Layer 7 of a small transformer language model trained on English Wikipedia (12 layers, counted from 0, width 128).
A neuron's activation on a vector x is GELU(weights . x + bias), where the dot is the dot product.

Input weights of the MLP neurons that the questions are about. A number n stands for n times 0.0043.
n31 (bias -0.106): 25 -47 23 22 44 -36 -38 -35 -25 -16 -19 -37 49 1 16 31 8 -51 8 -14 -44 -9 15 42 24 47 7 31 -46 28 -55 14 7 18 27 -1 -12 -4 6 -10 -1 -12 62 8 7 17 17 -26 27 -8 42 -19 -23 60 -21 3 24 -25 -70 -75 46 -4 -47 0 66 -20 -29 -48 -40 -12 3 -1 87 -17 -14 46 -3 1 -1 -5 16 14 82 -33 -34 -3 -4 -34 10 49 32 -19 -12 -32 38 24 -16 -26 41 6 -61 -4 14 -2 14 10 10 -4 20 1 -11 -50 49 1 2 -19 -5 -41 -15 1 24 -18 -15 -28 15 -13 20 -25
n60 (bias -0.138): 4 -16 -18 8 4 33 39 12 -30 9 8 -6 37 -19 42 13 25 24 3 -48 -8 -36 26 -1 -23 4 -2 2 -28 39 -16 -26 -16 -42 -13 -20 8 -23 -13 16 -54 -15 7 24 12 69 58 -50 -6 13 2 4 -47 -11 7 42 55 -18 11 0 -41 16 -48 12 4 44 -31 54 3 29 15 31 -16 -8 -21 -24 2 35 12 -7 -14 -10 27 61 -25 42 -24 -7 -11 2 -19 19 40 8 21 -33 -58 -31 -22 -9 -8 -30 -8 -2 13 -37 -12 2 -74 -12 -41 15 8 26 33 -37 35 -23 16 -19 -4 -9 54 16 74 6 -37 -27
n108 (bias -0.068): -17 32 -13 -15 -5 -6 34 37 -10 38 -32 12 3 -31 -8 -11 4 -28 -51 3 11 -28 12 15 72 -30 49 7 -33 -19 14 34 -15 -44 32 22 -16 13 20 -41 33 -13 -38 -30 4 15 -8 -9 -60 -24 -14 -13 -60 2 -43 34 -6 -35 35 -14 1 9 26 4 11 -3 41 9 -13 48 -32 -53 50 6 -31 52 41 -17 25 22 25 56 -20 -34 -16 -54 18 24 30 -5 -6 -45 35 10 -14 -14 49 26 26 -5 13 18 -23 -70 8 -24 -17 38 -13 31 -5 0 1 -6 16 -10 32 48 30 -34 48 2 -38 -42 -60 22 32 -50
n111 (bias -0.019): -10 46 -37 3 -9 24 -41 -5 7 -4 57 -29 -10 -13 -33 29 7 -3 -3 17 35 -33 -7 -50 -18 -19 -1 -41 -6 35 24 38 -23 -6 -9 61 -46 -17 16 57 47 23 -3 -9 2 36 21 -2 -29 -13 43 -43 4 11 38 12 -10 -61 -12 -35 -18 24 6 -8 -5 -18 2 -12 -24 -9 -10 6 -17 -20 -68 16 0 1 30 17 7 43 7 -28 38 -43 -37 -21 -19 15 -6 -30 -54 8 -18 -4 6 -28 39 -6 22 37 -3 46 8 -16 -48 20 -13 5 -2 -17 -7 -48 20 14 -28 2 5 6 -26 -1 67 61 25 34 63 -10
n138 (bias -0.083): 67 -2 -16 57 29 25 -3 -49 7 71 -22 38 -18 36 43 -28 1 -10 39 -23 14 22 5 -10 15 -46 73 -36 2 -44 -64 19 -7 35 -7 -3 10 16 36 -8 -9 36 27 18 8 4 16 -26 69 -30 6 14 48 11 -10 -54 45 -53 42 8 22 58 -29 23 -18 -17 24 1 11 -3 -24 -25 18 -61 18 -25 49 -20 -21 -7 0 -29 14 -6 -33 -61 -35 10 -13 -54 18 -31 -27 -10 12 -10 7 -44 -40 42 -19 28 -16 -42 -23 -15 17 13 -13 21 -29 -67 -19 27 -4 -8 10 -20 37 -27 -10 55 -5 -2 -16 12 -4 -20
n152 (bias -0.087): 37 -68 79 29 -22 -23 -6 -65 23 -49 -2 -2 -49 -4 -26 29 27 40 -54 -25 -34 -15 24 -34 -13 -23 -9 9 -34 25 24 40 -21 15 -2 -75 9 20 -67 73 24 19 19 -50 -65 30 34 -4 50 1 38 0 63 -7 4 -26 -12 33 40 -8 9 -37 17 -7 -32 -29 11 -19 33 -23 -49 -3 35 23 9 19 58 56 -2 -46 -2 -42 40 17 21 20 -46 33 -8 29 13 -67 -46 18 -25 1 -31 -10 9 65 -37 45 -43 -1 -3 -21 32 31 13 31 21 -18 -11 -48 -27 32 -9 -45 22 30 16 -19 -12 10 28 -50 1 31
n162 (bias -0.077): -1 -24 -14 -12 -7 48 -38 42 28 -22 32 -27 -3 8 -24 28 -59 -8 -51 -39 -3 -35 0 18 -28 21 -14 -14 35 15 -24 -1 0 27 23 -35 11 11 -3 -5 -19 -56 45 9 36 6 26 -29 5 -33 -22 -17 48 -14 -55 3 6 -1 -14 38 -5 14 -12 -18 -6 -29 -42 -36 -8 8 27 -1 -17 25 24 43 18 25 -13 -4 -11 38 -33 -6 26 -52 -12 -5 30 16 -11 4 6 14 32 -9 12 -25 4 -7 -5 34 -8 -24 -6 3 -51 30 18 61 35 -7 -20 9 25 -4 31 -19 -20 32 -7 -19 25 16 13 -30 -30 2
n209 (bias -0.093): -17 53 -2 -23 -22 -47 -12 6 2 -16 11 52 -30 43 14 39 6 59 -12 55 -8 -9 22 -19 -14 -27 -15 31 -40 -3 11 22 -23 -26 41 7 13 -14 6 -39 -18 -12 -22 1 53 33 7 22 -38 -56 -1 11 7 6 27 -13 -8 10 -22 -26 -37 17 -2 -9 -24 37 -18 23 21 -68 -31 62 3 48 32 -18 16 50 6 0 -15 -26 14 -9 -6 -44 18 -67 57 -31 20 17 -3 5 6 13 54 -24 7 4 -16 5 -15 12 -19 7 6 2 -42 3 46 24 23 9 -14 -24 3 -40 25 -16 -13 4 1 -43 22 10 -40 -21
n238 (bias -0.089): 13 13 18 1 21 -15 30 -11 -17 43 19 16 9 -6 -13 -15 29 -24 37 -2 24 -29 -39 28 -65 -20 -4 23 -18 -39 7 3 -4 22 -18 -22 -3 -1 57 -20 47 0 57 0 -53 8 21 88 -72 -28 -17 33 7 11 13 18 10 -39 10 -15 39 7 -4 22 -35 5 -9 -31 25 -19 6 3 20 -7 15 -5 16 20 -29 12 -13 10 -54 -32 -2 -54 16 29 -46 -71 28 -58 -17 -12 -36 14 36 83 -19 -40 9 1 -77 -16 -1 17 -18 -1 -41 -6 15 64 4 26 -4 28 -9 36 -3 15 17 -23 20 22 12 -3 4 14
n249 (bias -0.017): -8 18 -7 80 -17 -72 15 4 -11 54 40 -1 8 42 9 -45 7 4 -10 -61 35 3 -47 -27 -9 -34 -20 76 -53 -18 -20 -31 -14 15 4 36 21 -3 -3 -13 -21 11 -62 12 -46 52 6 8 62 39 -35 26 6 -29 6 -21 -7 -62 17 -7 0 57 -18 -27 0 -18 -3 -7 12 -20 20 22 59 -12 17 -24 -32 69 -4 -18 -24 5 -34 -1 38 -25 7 -7 -7 -2 -7 -22 -4 5 18 35 19 -39 0 -41 -9 38 13 -12 33 21 6 -16 11 -6 -42 58 59 6 50 3 4 17 -5 9 -38 -41 9 -9 -26 29 -17 13
n259 (bias -0.103): -9 -2 -35 8 -13 32 9 24 42 -8 22 -25 1 -76 25 27 -5 9 0 -61 -11 -42 -2 15 1 18 23 -7 -54 -26 -33 -46 -7 -53 43 7 -38 -2 -13 -14 -6 3 7 42 6 -39 5 19 29 23 1 43 -22 -4 1 30 -8 9 -3 -8 -6 5 11 39 12 -29 -10 3 -17 26 33 -11 -11 -12 47 -32 -16 55 34 23 -20 22 16 22 15 27 -20 46 -25 -15 -47 -31 17 -12 7 -17 54 36 13 -4 -5 -4 48 -12 15 -15 1 -15 37 -38 5 -3 36 -5 18 10 -18 -45 -54 15 9 -23 -25 54 -33 -24 6 -22
n263 (bias -0.075): 18 28 31 -14 -3 0 -8 3 -16 -1 -11 16 -13 3 -29 20 2 -53 -17 15 -55 23 -49 31 -27 -12 30 13 10 19 -19 28 13 -19 17 61 -12 -21 -37 12 -44 -36 -37 30 7 12 -15 12 12 14 5 -52 2 12 -20 -56 -1 -19 37 26 35 -15 24 -13 5 -7 -16 -45 71 31 4 27 11 47 -17 13 -45 -22 24 -8 7 16 -49 -9 -3 8 -43 -37 -7 -5 11 -10 -27 -6 -23 36 -15 11 -13 52 -43 28 -17 31 -39 18 21 2 24 -4 -2 -9 -10 19 41 66 -14 -31 -10 9 -7 4 14 34 -44 14 44 12
n303 (bias -0.086): -2 -26 -33 32 -16 8 4 -15 55 45 -67 26 -43 11 -37 9 12 38 -3 -15 6 6 4 -4 6 15 53 -12 4 12 23 -45 -29 10 -41 -6 -43 27 26 8 -43 -2 -29 -18 61 27 -12 -31 -30 -14 40 6 11 33 -6 -10 -36 -47 -31 -2 22 2 35 10 -8 -11 -6 -12 -31 22 34 22 4 -57 35 27 27 10 -21 -7 -3 18 -39 -1 -10 14 -36 48 23 11 17 19 16 21 19 -28 48 -29 -22 62 30 -21 -5 -52 -22 -6 -27 -3 -93 52 15 -10 -11 -23 13 41 33 -76 17 45 -11 25 -3 12 -3 28 -11 -29
n307 (bias -0.036): -1 6 -13 22 17 -4 3 18 14 11 -20 33 -24 -20 17 8 -9 20 -17 1 72 -20 -60 15 13 13 -46 -14 11 -4 -20 6 10 -2 -15 0 -6 23 -4 -19 3 -43 12 1 -4 21 19 30 -39 -15 9 27 2 -29 18 -46 13 12 -9 11 -39 -13 -13 29 37 -6 -26 -28 -39 22 -9 -15 -16 -11 -6 -1 26 -15 47 -18 -9 41 -9 26 20 9 -25 3 -7 1 -6 -21 -10 11 1 -38 17 53 -31 -11 14 19 23 1 26 -10 12 -24 5 -48 -5 -41 26 41 37 -44 -19 -24 -15 14 -7 30 26 4 -5 12 12 -43
n359 (bias -0.040): 5 -41 -18 -8 29 -2 4 -35 40 -17 -15 13 3 38 -14 8 -1 22 0 -29 20 31 -26 -19 -31 -47 -31 -21 -10 14 2 48 22 -12 6 13 -23 24 -82 -12 22 -46 25 -8 -38 -37 59 56 -18 7 20 7 25 15 27 12 -72 -55 8 21 26 18 11 -29 23 29 -3 2 -7 -40 51 6 -20 40 28 5 -37 40 21 14 10 5 86 82 68 -1 -51 -59 8 7 23 14 -34 -33 46 -42 25 9 -23 -39 -27 -75 10 13 6 -24 -10 13 10 29 -5 19 -41 55 26 47 19 -28 -24 -19 -48 7 12 -22 18 -9 3 -8
n375 (bias -0.052): -44 39 -2 22 -54 -41 -1 4 -5 25 10 -17 -21 -44 17 -4 37 8 -32 10 37 -48 7 -29 -36 2 -29 35 -26 26 -1 18 -24 -1 54 40 18 21 17 63 -2 -20 17 -17 22 -29 6 31 -26 -8 -5 -35 -13 5 24 14 0 -25 45 -22 -5 -63 2 34 -14 6 -63 -14 20 -12 -23 -9 -15 34 11 -35 13 -11 -49 -22 9 -39 -21 5 -7 3 -41 -8 -24 19 21 37 16 -9 30 5 -9 -23 15 49 40 -12 -15 -16 20 39 -5 -51 -44 0 -13 -16 -18 -15 2 17 11 74 7 36 5 12 19 30 41 16 25 -50
n377 (bias -0.094): 11 -64 -14 59 61 -5 -1 45 -51 -17 -9 -12 6 22 -8 4 26 -70 -15 0 -28 2 31 4 -2 47 10 9 32 -6 2 -20 10 28 9 -19 -12 17 -10 28 8 -7 72 -41 -37 -8 34 -1 25 10 -27 -10 -16 18 40 -29 1 -31 -30 0 14 70 -31 -18 9 3 -23 -10 -14 15 -51 -7 1 -26 16 39 -29 -7 28 -18 16 -15 -1 -5 -33 10 -1 -10 -21 -23 30 10 -21 -19 13 29 -24 -34 17 16 -13 -16 31 -32 -25 -30 10 48 -31 2 -4 29 46 -2 -32 -24 -53 -41 41 19 -19 19 15 12 5 15 39 5
n397 (bias -0.068): 26 -1 15 -48 15 54 4 -12 -42 -18 11 10 -31 -15 -4 6 -23 26 19 14 29 4 -1 1 34 -4 -7 26 2 10 4 -27 1 -7 23 10 -35 15 -31 42 -19 -69 62 20 26 -14 -10 53 -41 -8 -23 -23 16 9 11 -6 4 -13 2 -6 -19 7 13 15 32 -16 19 32 -1 18 5 2 10 2 -34 -7 5 22 -13 -9 -8 34 8 -15 -17 39 12 -66 -10 -20 -33 10 2 8 32 -8 -18 -10 14 -20 -3 -37 36 27 -11 -10 1 28 30 -16 28 36 -20 -51 3 7 31 -11 -42 -46 -54 46 -24 2 17 -34 18 -12
n400 (bias -0.134): 7 -5 22 10 -34 11 -24 52 -40 2 -39 6 -41 24 -34 27 -33 -7 15 2 -1 -26 -7 5 -13 -46 10 9 -35 -6 -1 33 -23 16 16 -1 -27 -12 -73 -30 -7 -9 -7 48 20 -28 6 -2 8 -27 -36 -35 43 21 4 10 5 -2 26 -15 -30 26 11 40 44 2 -13 11 0 -14 -3 -78 -7 21 -18 1 6 23 3 -29 -43 -46 -12 31 13 -8 41 -51 23 -60 12 35 21 29 14 -5 64 62 25 -2 20 6 35 -19 10 -6 -68 -13 9 34 49 -4 -13 -26 26 -23 20 -31 11 -16 -22 17 -6 20 31 13 5 11
n414 (bias -0.102): 29 -42 0 -10 -59 -42 -30 -10 27 17 -10 -39 -21 11 9 -11 -2 6 3 -42 0 12 4 -2 49 -14 8 -51 10 -51 5 -37 -6 -6 -40 -21 -6 -51 -2 19 23 -26 5 -8 -15 23 38 26 -16 44 -11 14 19 -47 -13 19 -30 18 63 -31 -22 60 11 14 -6 11 47 5 1 -42 -15 23 5 34 4 -4 23 38 55 -66 20 -22 12 -3 -10 5 -1 42 -9 -7 7 5 -24 18 -10 42 34 -4 4 34 -51 -27 -2 6 -3 8 9 19 43 42 3 -4 -29 65 -25 41 -13 34 21 3 -54 18 22 -10 -14 -23 -36 0
n430 (bias -0.034): 15 0 3 -16 12 16 12 20 -28 -40 48 -8 77 10 44 4 34 32 12 -83 1 -2 -39 -7 -6 40 -17 9 -67 16 -1 14 -32 15 -55 38 -19 11 12 30 28 -12 31 35 51 -15 -4 -51 1 7 13 16 -4 38 8 21 -42 -23 -37 13 22 2 29 21 -17 12 7 0 -11 -14 6 -8 13 13 -13 43 26 27 -60 1 -1 -45 -9 -14 -21 -38 6 -40 -4 -9 -11 -2 35 10 -27 -37 10 13 28 -27 -19 -26 -64 49 11 57 3 20 10 38 -3 -29 -15 -18 23 6 -1 -13 -31 -26 -23 16 8 18 -30 -43 -11 29
n435 (bias -0.170): 5 9 2 -10 11 11 -16 42 -41 51 0 9 -14 33 35 17 -21 40 -54 -31 48 -8 -20 -20 -33 3 53 2 4 13 3 61 -3 -50 -4 -29 -3 5 11 22 -47 20 44 13 -38 8 5 -5 -55 -77 -12 26 13 13 9 -69 24 -56 -37 11 -7 39 1 -4 36 -22 -38 21 -19 -20 -23 28 19 32 -11 -2 2 -8 -38 49 -38 -27 40 33 25 9 -15 -4 -22 -10 -10 -5 -30 23 1 -37 35 20 18 11 -20 -10 -30 14 31 41 21 19 6 28 46 21 2 42 -6 20 23 -59 15 -16 -14 -59 11 -50 41 -54 10 -18
n436 (bias -0.148): 25 -28 -2 -29 40 5 41 47 29 -34 29 54 -16 -51 8 -12 19 -29 -31 1 -26 1 -53 59 6 -19 -32 4 -54 -7 33 -36 -36 32 -9 -7 -36 -45 25 -9 -18 -7 11 72 -26 -6 21 -45 19 34 13 9 -15 5 -43 -1 -19 -39 25 -22 14 35 -4 14 27 -44 2 4 7 -38 2 5 14 -13 17 28 -40 0 32 79 0 21 -28 -19 -21 48 81 -8 -6 23 46 -36 0 -30 -33 -10 -37 -11 62 19 49 -28 3 3 -20 -16 23 34 -16 33 -2 13 33 43 18 -4 -8 -39 22 -51 -20 45 12 -33 -32 0 -43 -19
n441 (bias -0.134): 1 -24 20 -2 52 -10 28 -10 -15 -4 -8 43 12 -10 -39 9 -7 -12 15 -47 -16 25 -52 -13 -5 -16 -6 -27 -7 -25 -35 -20 -38 -6 -36 -14 -16 0 -11 28 1 23 32 32 -34 -34 -2 15 33 78 8 -40 36 -11 22 -46 22 -14 23 -31 -17 -15 -11 13 -13 -36 39 28 -27 28 -2 -36 27 -4 34 60 1 -26 -16 -10 0 34 19 -1 23 15 2 21 -36 -44 14 -20 2 27 17 29 22 -19 12 22 -9 12 -23 -38 44 -8 -27 25 35 2 -80 -3 -9 13 2 -6 24 -28 19 -38 -31 -11 35 46 -11 18 -14 -3
n455 (bias -0.109): -15 -6 -18 24 8 17 7 67 43 -25 -36 -49 -57 -38 -6 -19 9 46 24 -3 -26 17 10 -4 12 -18 -12 24 -28 7 -27 -3 -7 26 4 13 -9 25 -27 19 10 3 -43 1 24 21 18 -56 -19 55 43 3 15 28 72 -21 -5 26 -1 2 -25 8 25 -10 -11 -16 -13 41 27 -12 -20 55 3 -3 -20 -24 -14 37 13 31 10 39 17 2 -34 -8 -27 41 13 -18 14 3 31 -25 -49 41 -46 -31 -46 24 14 16 -8 -26 -13 40 4 3 -13 1 17 -18 -25 12 27 -55 -15 -34 27 -18 -34 -84 46 -29 -6 -58 48 38
n490 (bias -0.074): 23 -28 -9 20 27 -22 33 4 40 -13 58 -2 1 -44 73 -40 29 8 -6 -17 -22 -4 20 -38 -4 1 -27 -14 -84 -3 -53 -46 -37 6 -10 -1 6 2 -12 -24 26 12 40 28 4 -5 -1 63 36 -4 -21 -6 -10 -1 11 -12 2 6 -28 15 -12 33 -19 10 5 -32 10 -13 -15 19 -6 47 -37 -3 20 37 57 30 -29 22 -22 46 13 -15 -9 -52 -19 36 -38 -9 21 -20 69 -7 -34 -45 18 -28 -2 -37 0 -38 7 -8 -44 -34 42 -30 -45 38 28 63 1 21 -13 -13 -5 9 12 29 19 -27 -48 -3 51 46 -10 -12
n505 (bias -0.077): -38 2 -6 20 -6 -36 41 8 24 7 59 6 -3 -22 9 31 -7 -34 -7 34 -13 33 -48 5 -18 -13 -19 2 -41 12 -31 -29 -5 -45 17 28 -31 17 -50 21 47 -31 -10 -42 -7 -11 13 2 -14 45 -10 -51 -9 7 21 -27 -19 23 1 44 -10 -6 9 -22 -52 2 45 -35 -9 36 14 4 46 20 29 68 31 -16 -29 10 -15 27 2 13 -20 2 35 -21 24 21 -16 6 -40 -3 0 49 -28 -5 29 15 -1 3 -8 -3 -36 -11 33 -17 17 -14 -6 32 -55 -49 1 -4 -48 -29 7 26 -16 19 25 15 -12 36 2 8
n506 (bias -0.078): 14 -41 -43 -31 7 28 -29 -6 -1 4 -43 -4 -6 -9 0 65 -31 -4 -32 -9 38 25 30 27 -26 -5 2 14 -28 15 -12 -55 -22 -34 40 28 -29 -35 -24 -13 24 45 -13 13 7 56 -11 -36 -18 -23 55 43 70 38 90 -8 -4 -39 -8 8 3 -9 -57 -35 48 -46 10 -6 37 3 15 14 -13 -15 -40 12 -7 15 11 9 20 29 27 -13 3 19 33 14 -26 -25 4 34 -11 -20 -29 -16 36 -16 -24 15 -3 -9 -3 -16 6 -20 21 11 28 10 -39 27 -39 -1 -49 -9 -3 46 -3 43 -16 71 -6 -4 -5 -11 -11 -9

Each question shows a token from some text and the vector x that enters the MLP there. A number n stands for n times 0.053.

" L": 49 -10 -8 -21 -25 10 -19 -56 -10 23 30 -24 -13 69 7 16 -16 0 -19 -24 21 -18 -16 -37 -8 -14 23 -40 13 -12 16 -11 3 -19 -2 -12 36 30 22 21 0 -7 8 22 13 -2 -67 4 -17 58 -7 6 -14 11 4 45 11 29 -19 15 -34 -40 2 22 -16 54 -47 -25 -7 -1 2 -24 15 9 12 8 -34 -33 26 27 -8 10 -1 32 2 27 -24 43 14 -12 -6 17 -4 -18 -11 4 -14 -8 -32 -33 29 17 6 29 -12 -54 -30 29 15 7 -16 -9 40 -22 12 -15 20 44 -1 -18 13 15 -13 -30 4 -14 -4 0
The neuron with the highest activation: n60

" ": 60 -9 17 19 -35 -20 -21 -24 -13 -13 34 -21 -12 20 4 26 -32 -6 -15 11 -27 -4 8 -49 5 -24 -4 -45 36 8 11 -13 6 1 -22 17 10 24 -10 60 3 -16 -14 18 -6 -26 -14 -16 7 51 -28 26 -11 31 18 6 -21 44 -9 6 -24 -39 2 4 51 20 -48 2 2 -29 -2 -16 7 13 2 25 -19 2 -5 32 28 26 -38 20 7 29 17 8 27 -5 -10 -8 7 -35 -25 11 0 13 -10 -30 42 -2 30 5 3 -24 0 65 -26 11 -1 -17 19 -15 21 -17 -12 46 4 -2 33 -35 -25 -49 -29 16 4 -41
The neuron with the highest activation: n436

"a": 46 11 -7 -8 -43 2 -40 -32 -10 4 28 -22 -36 59 1 -12 -18 0 1 -8 -11 7 7 -23 -12 -9 0 -45 -2 -32 13 -21 17 37 -30 -26 43 52 24 7 -5 2 13 15 18 -43 -22 -17 34 36 -5 46 1 -29 22 15 -8 33 11 -1 -21 -21 6 -36 22 4 -16 -11 20 -8 53 -4 42 41 9 -15 -9 -28 12 11 24 -14 -26 27 -14 21 3 11 17 -4 20 57 17 -17 -8 -24 2 24 17 -21 22 7 33 13 -27 -57 -33 5 -22 21 -30 -20 8 -56 1 2 0 32 -16 24 12 -6 -10 -37 -10 -26 -17 -12
The neuron with the highest activation: n414

"en": 22 6 13 -14 -29 -13 -20 -27 -24 1 57 -27 -30 20 -10 15 -2 15 15 -5 14 7 -8 -9 11 16 38 -5 -6 -40 -10 -14 -8 31 -9 0 53 52 4 14 -4 8 -8 29 10 -50 -29 -19 -5 52 -18 -8 19 11 -16 18 27 38 -24 -15 -13 -49 0 7 9 24 -72 6 6 22 27 -16 16 29 -26 -31 -47 -45 14 -11 42 -6 -30 -3 26 -10 -24 -1 -8 -18 3 51 -2 2 -37 8 -9 16 -2 -9 18 -20 -9 26 -22 -55 18 58 -13 12 -7 12 23 -27 4 13 15 24 -25 8 9 0 0 -40 -9 7 29 6
The neuron with the highest activation: n375

" F": 30 -9 -8 -9 -34 -8 -18 -48 -16 3 17 -14 -19 59 8 17 -23 4 16 -5 13 6 -5 -25 11 13 4 -15 33 -21 21 -24 1 18 14 13 21 24 -1 28 -24 -21 -10 -1 0 -27 -10 -3 -20 65 -18 23 9 13 9 55 11 38 -12 24 -24 -69 14 -4 25 12 -50 -4 9 10 12 -32 17 21 -2 15 -44 -21 33 25 16 13 -26 20 21 -12 5 22 14 0 -11 2 -26 -23 -53 17 5 -4 -14 -37 12 -15 32 23 -9 -73 7 28 -26 29 -4 3 27 -42 29 -11 10 34 -1 -25 19 -23 -17 -27 -19 1 4 10
Which two neurons fire most, strongest first? n397, n359

" comm": 29 6 -14 -30 -6 -30 8 -42 3 -37 34 15 -16 39 22 23 -10 25 -2 6 15 -15 -10 -23 12 -3 29 -45 22 -25 -8 -16 3 23 -16 -16 55 7 1 11 -37 17 -7 -7 -11 18 -53 -54 26 42 11 -9 -6 23 -12 16 6 35 -22 15 -23 -59 12 24 14 24 -7 11 -10 -33 -12 -12 2 16 23 -5 -3 -34 11 -6 55 13 -41 41 8 2 5 1 5 -31 28 19 -24 -17 -29 -8 -38 5 -11 -30 28 6 27 34 -23 -41 13 44 -14 -7 -19 -3 46 -24 22 16 0 42 -13 3 26 -20 27 -16 -30 13 -14 -41
The neuron with the highest activation: n436

"ol": 40 18 5 16 12 15 -9 -38 4 -12 19 -14 20 40 27 -18 -11 3 3 6 12 -21 10 -11 -21 -28 43 -52 3 -37 -9 3 15 9 -55 16 56 28 20 13 -38 26 -27 24 9 32 -27 -34 -13 40 -14 5 -19 25 -12 -2 15 27 5 4 -26 0 -18 11 7 1 -10 12 -13 12 17 -19 13 31 14 -46 1 -49 -4 -28 -9 0 -21 51 -6 33 0 13 15 -24 41 12 -5 -28 -14 -29 -59 19 -26 -31 35 -12 -12 42 6 -44 -9 50 -23 7 -25 -1 32 -19 18 0 -5 7 13 22 16 -48 -2 -45 -2 -12 1 -12
Which two neurons fire most, strongest first? n60, n138

"at": 53 6 10 31 5 -45 -42 -19 -37 26 35 -13 -17 49 3 27 -32 -22 8 -12 -6 24 7 -41 -19 20 28 -46 24 -24 5 -17 11 37 -9 -10 48 41 -16 -16 -30 22 -11 0 37 0 -19 -13 -3 4 -6 26 -8 -6 -3 -3 31 37 0 17 -7 -35 11 -37 8 16 -22 3 -4 -21 12 -14 15 36 3 15 -40 -50 7 -16 16 -11 -38 42 20 6 28 40 24 -29 7 14 -17 -33 -13 32 18 5 -21 -21 14 -11 9 42 -7 -42 -6 39 -5 32 -15 -5 -14 4 0 -48 -16 -2 0 33 8 -34 -29 -31 4 2 -12 4
The three highest activations, in order: n377, n162, n138

" in": 56 2 -3 -21 -17 -30 -12 -65 -32 -2 24 -29 -20 25 11 38 -8 9 -25 7 -32 6 19 -25 -9 -16 53 -24 13 -22 35 1 19 40 -9 13 10 30 -19 -5 -10 5 19 2 9 -16 -50 -27 0 39 -21 13 15 17 -2 3 18 37 -7 2 -41 -72 -3 12 56 14 -21 4 -16 -4 -4 -18 21 20 17 20 2 -46 40 39 2 8 -10 12 20 34 2 8 13 -22 -20 20 4 -43 0 13 -17 1 -9 -34 14 12 32 30 -3 -32 6 28 -18 -3 -5 8 25 -20 29 -3 -5 2 -2 -25 35 -25 -22 -49 1 -17 -9 -37
The three highest activations, in order: n31, n397, n152

"ow": 36 17 3 0 -40 -2 -9 -32 -5 -3 28 -13 2 62 -9 -10 -19 13 -22 -15 16 -6 -25 -22 -8 16 27 -2 -8 -23 4 -29 5 37 -6 -6 33 10 -9 30 -36 5 -14 32 5 -41 -30 -14 11 65 7 89 9 18 -2 -5 35 35 -23 14 -45 -25 12 18 35 -9 -40 -33 -19 17 12 11 3 34 -4 11 -3 -47 10 -7 -9 -21 12 56 24 15 -15 5 -3 -12 41 25 -23 -42 -20 9 11 5 -9 -4 12 -11 29 37 5 -41 -4 19 -44 20 -17 -5 14 -43 -16 -29 2 2 -3 6 -1 -39 -28 -15 18 -6 -8 -15
The neuron with the highest activation: n435

" W": 25 -19 14 -24 -39 5 -39 -43 2 21 36 -35 8 47 -9 -1 -22 -3 0 10 24 -12 6 -47 4 -2 -5 -34 6 -29 9 -29 9 10 28 7 39 18 6 -8 -9 2 11 27 -2 -31 -18 8 2 74 -1 57 -22 31 3 39 5 16 -23 31 -41 -42 48 35 23 29 -39 -18 11 24 32 -26 26 15 0 23 -48 -20 14 12 17 12 7 15 18 -1 -23 25 23 -16 -12 -1 -1 -14 -22 -10 -20 9 -27 -16 10 -16 12 19 -3 -73 -18 19 0 1 -7 -7 39 -53 -4 -28 7 34 -9 -3 -1 -30 -6 -19 -2 14 -5 -11
The neuron with the highest activation: n259

"ud": 8 24 20 -4 -10 -56 -36 -50 -13 -16 16 12 -13 48 21 4 -41 -21 -32 15 2 8 -12 -17 -11 5 12 -22 23 -30 -13 -3 4 26 -8 -14 47 14 10 -7 16 50 -3 9 8 -35 -34 -8 -9 31 16 10 21 -37 32 -6 22 42 -6 27 -14 -17 -3 -6 -46 20 -34 9 -9 -12 10 5 23 64 -2 7 -32 -43 14 6 10 -9 -21 56 40 3 -4 -2 24 -23 7 51 -38 -20 -44 -2 14 23 -22 -21 7 -16 9 15 -5 -55 -10 15 10 13 -18 -9 30 4 12 14 7 24 -6 14 -22 -15 7 -38 -29 44 24 -22
Which neuron fires most, and how strongly? n359, at about 1.7

" M": 19 -13 5 -20 -29 -22 -19 -53 -20 4 22 -6 -29 59 20 25 -35 9 -14 19 10 0 -19 -22 -13 6 28 -29 18 -26 9 -3 -8 -10 11 2 35 38 1 11 -6 -11 15 8 6 -37 -40 -6 -1 44 0 -1 -7 43 24 33 -7 20 -11 27 -20 -22 21 6 3 35 -55 -9 9 -3 6 -40 31 17 15 4 -62 -30 21 12 13 19 -20 11 22 -3 -23 20 27 -25 7 29 -11 -23 -21 10 -6 -2 -38 -44 26 -4 36 34 4 -43 -15 28 16 13 -19 -4 34 -28 22 7 38 44 9 -17 -4 -35 -45 -9 -18 25 -11 -23
The neuron with the highest activation: n359

"|": 60 15 -39 -21 -8 -38 -27 -49 -25 13 35 -23 -26 27 15 11 -28 24 -10 5 -16 2 -27 6 -6 -9 28 -47 5 -18 30 -11 21 13 -5 6 55 41 18 36 5 8 13 0 5 -10 -1 -11 -29 40 -8 6 -6 30 2 19 11 12 -32 3 -14 -53 13 2 10 21 -64 -1 -4 -7 31 -26 0 19 15 26 17 -29 31 -6 17 3 -9 -5 20 15 2 22 21 -21 -6 24 -19 -17 -39 27 -2 0 -15 -18 35 1 16 32 -25 -46 -28 22 -11 20 1 -16 42 -46 29 -19 1 23 24 -32 -11 -25 -1 -16 -18 -19 14 -15
The neuron with the highest activation: n111

"f": 26 1 19 -17 -4 18 -19 -54 -12 13 21 -32 5 71 4 -6 11 5 19 34 -2 10 -2 6 -24 -4 14 1 39 -30 6 -33 9 -4 -13 9 47 25 0 10 -30 -5 -13 4 7 -27 -17 -21 -27 32 3 41 21 -8 40 30 39 1 18 38 -16 -58 -4 12 9 8 -38 31 13 1 28 -25 29 17 -14 10 -26 -45 5 2 26 16 -22 29 -2 14 0 24 36 -43 0 24 -11 -22 -48 -11 -7 -11 -31 -12 23 -15 19 15 -43 -51 2 33 -17 12 -30 7 2 -40 12 -20 -16 43 -4 -12 0 -7 -4 -45 -11 6 -1 -31
Which neuron fires most, and how strongly? n506, at about 1.9

"s": 49 3 -6 28 -18 -15 -11 -38 -6 15 38 -50 1 30 -11 -7 -29 3 15 -32 8 -6 -18 7 -3 -4 46 -51 -16 -28 24 -22 -10 27 -31 -8 38 13 19 -4 15 4 4 44 18 -48 -36 -22 19 45 -7 48 -9 2 8 2 -5 55 -13 8 -10 -58 24 4 21 -9 -40 7 -2 15 49 -9 33 16 5 15 -22 -27 -27 14 20 3 -22 16 -7 11 -13 18 12 -36 20 24 -13 -17 -15 -17 -2 16 -29 -16 44 14 4 38 2 -30 -14 31 -14 12 -31 6 5 -48 -3 -41 4 31 1 10 42 -15 -14 -36 6 -13 21 -43
The neuron with the highest activation: n430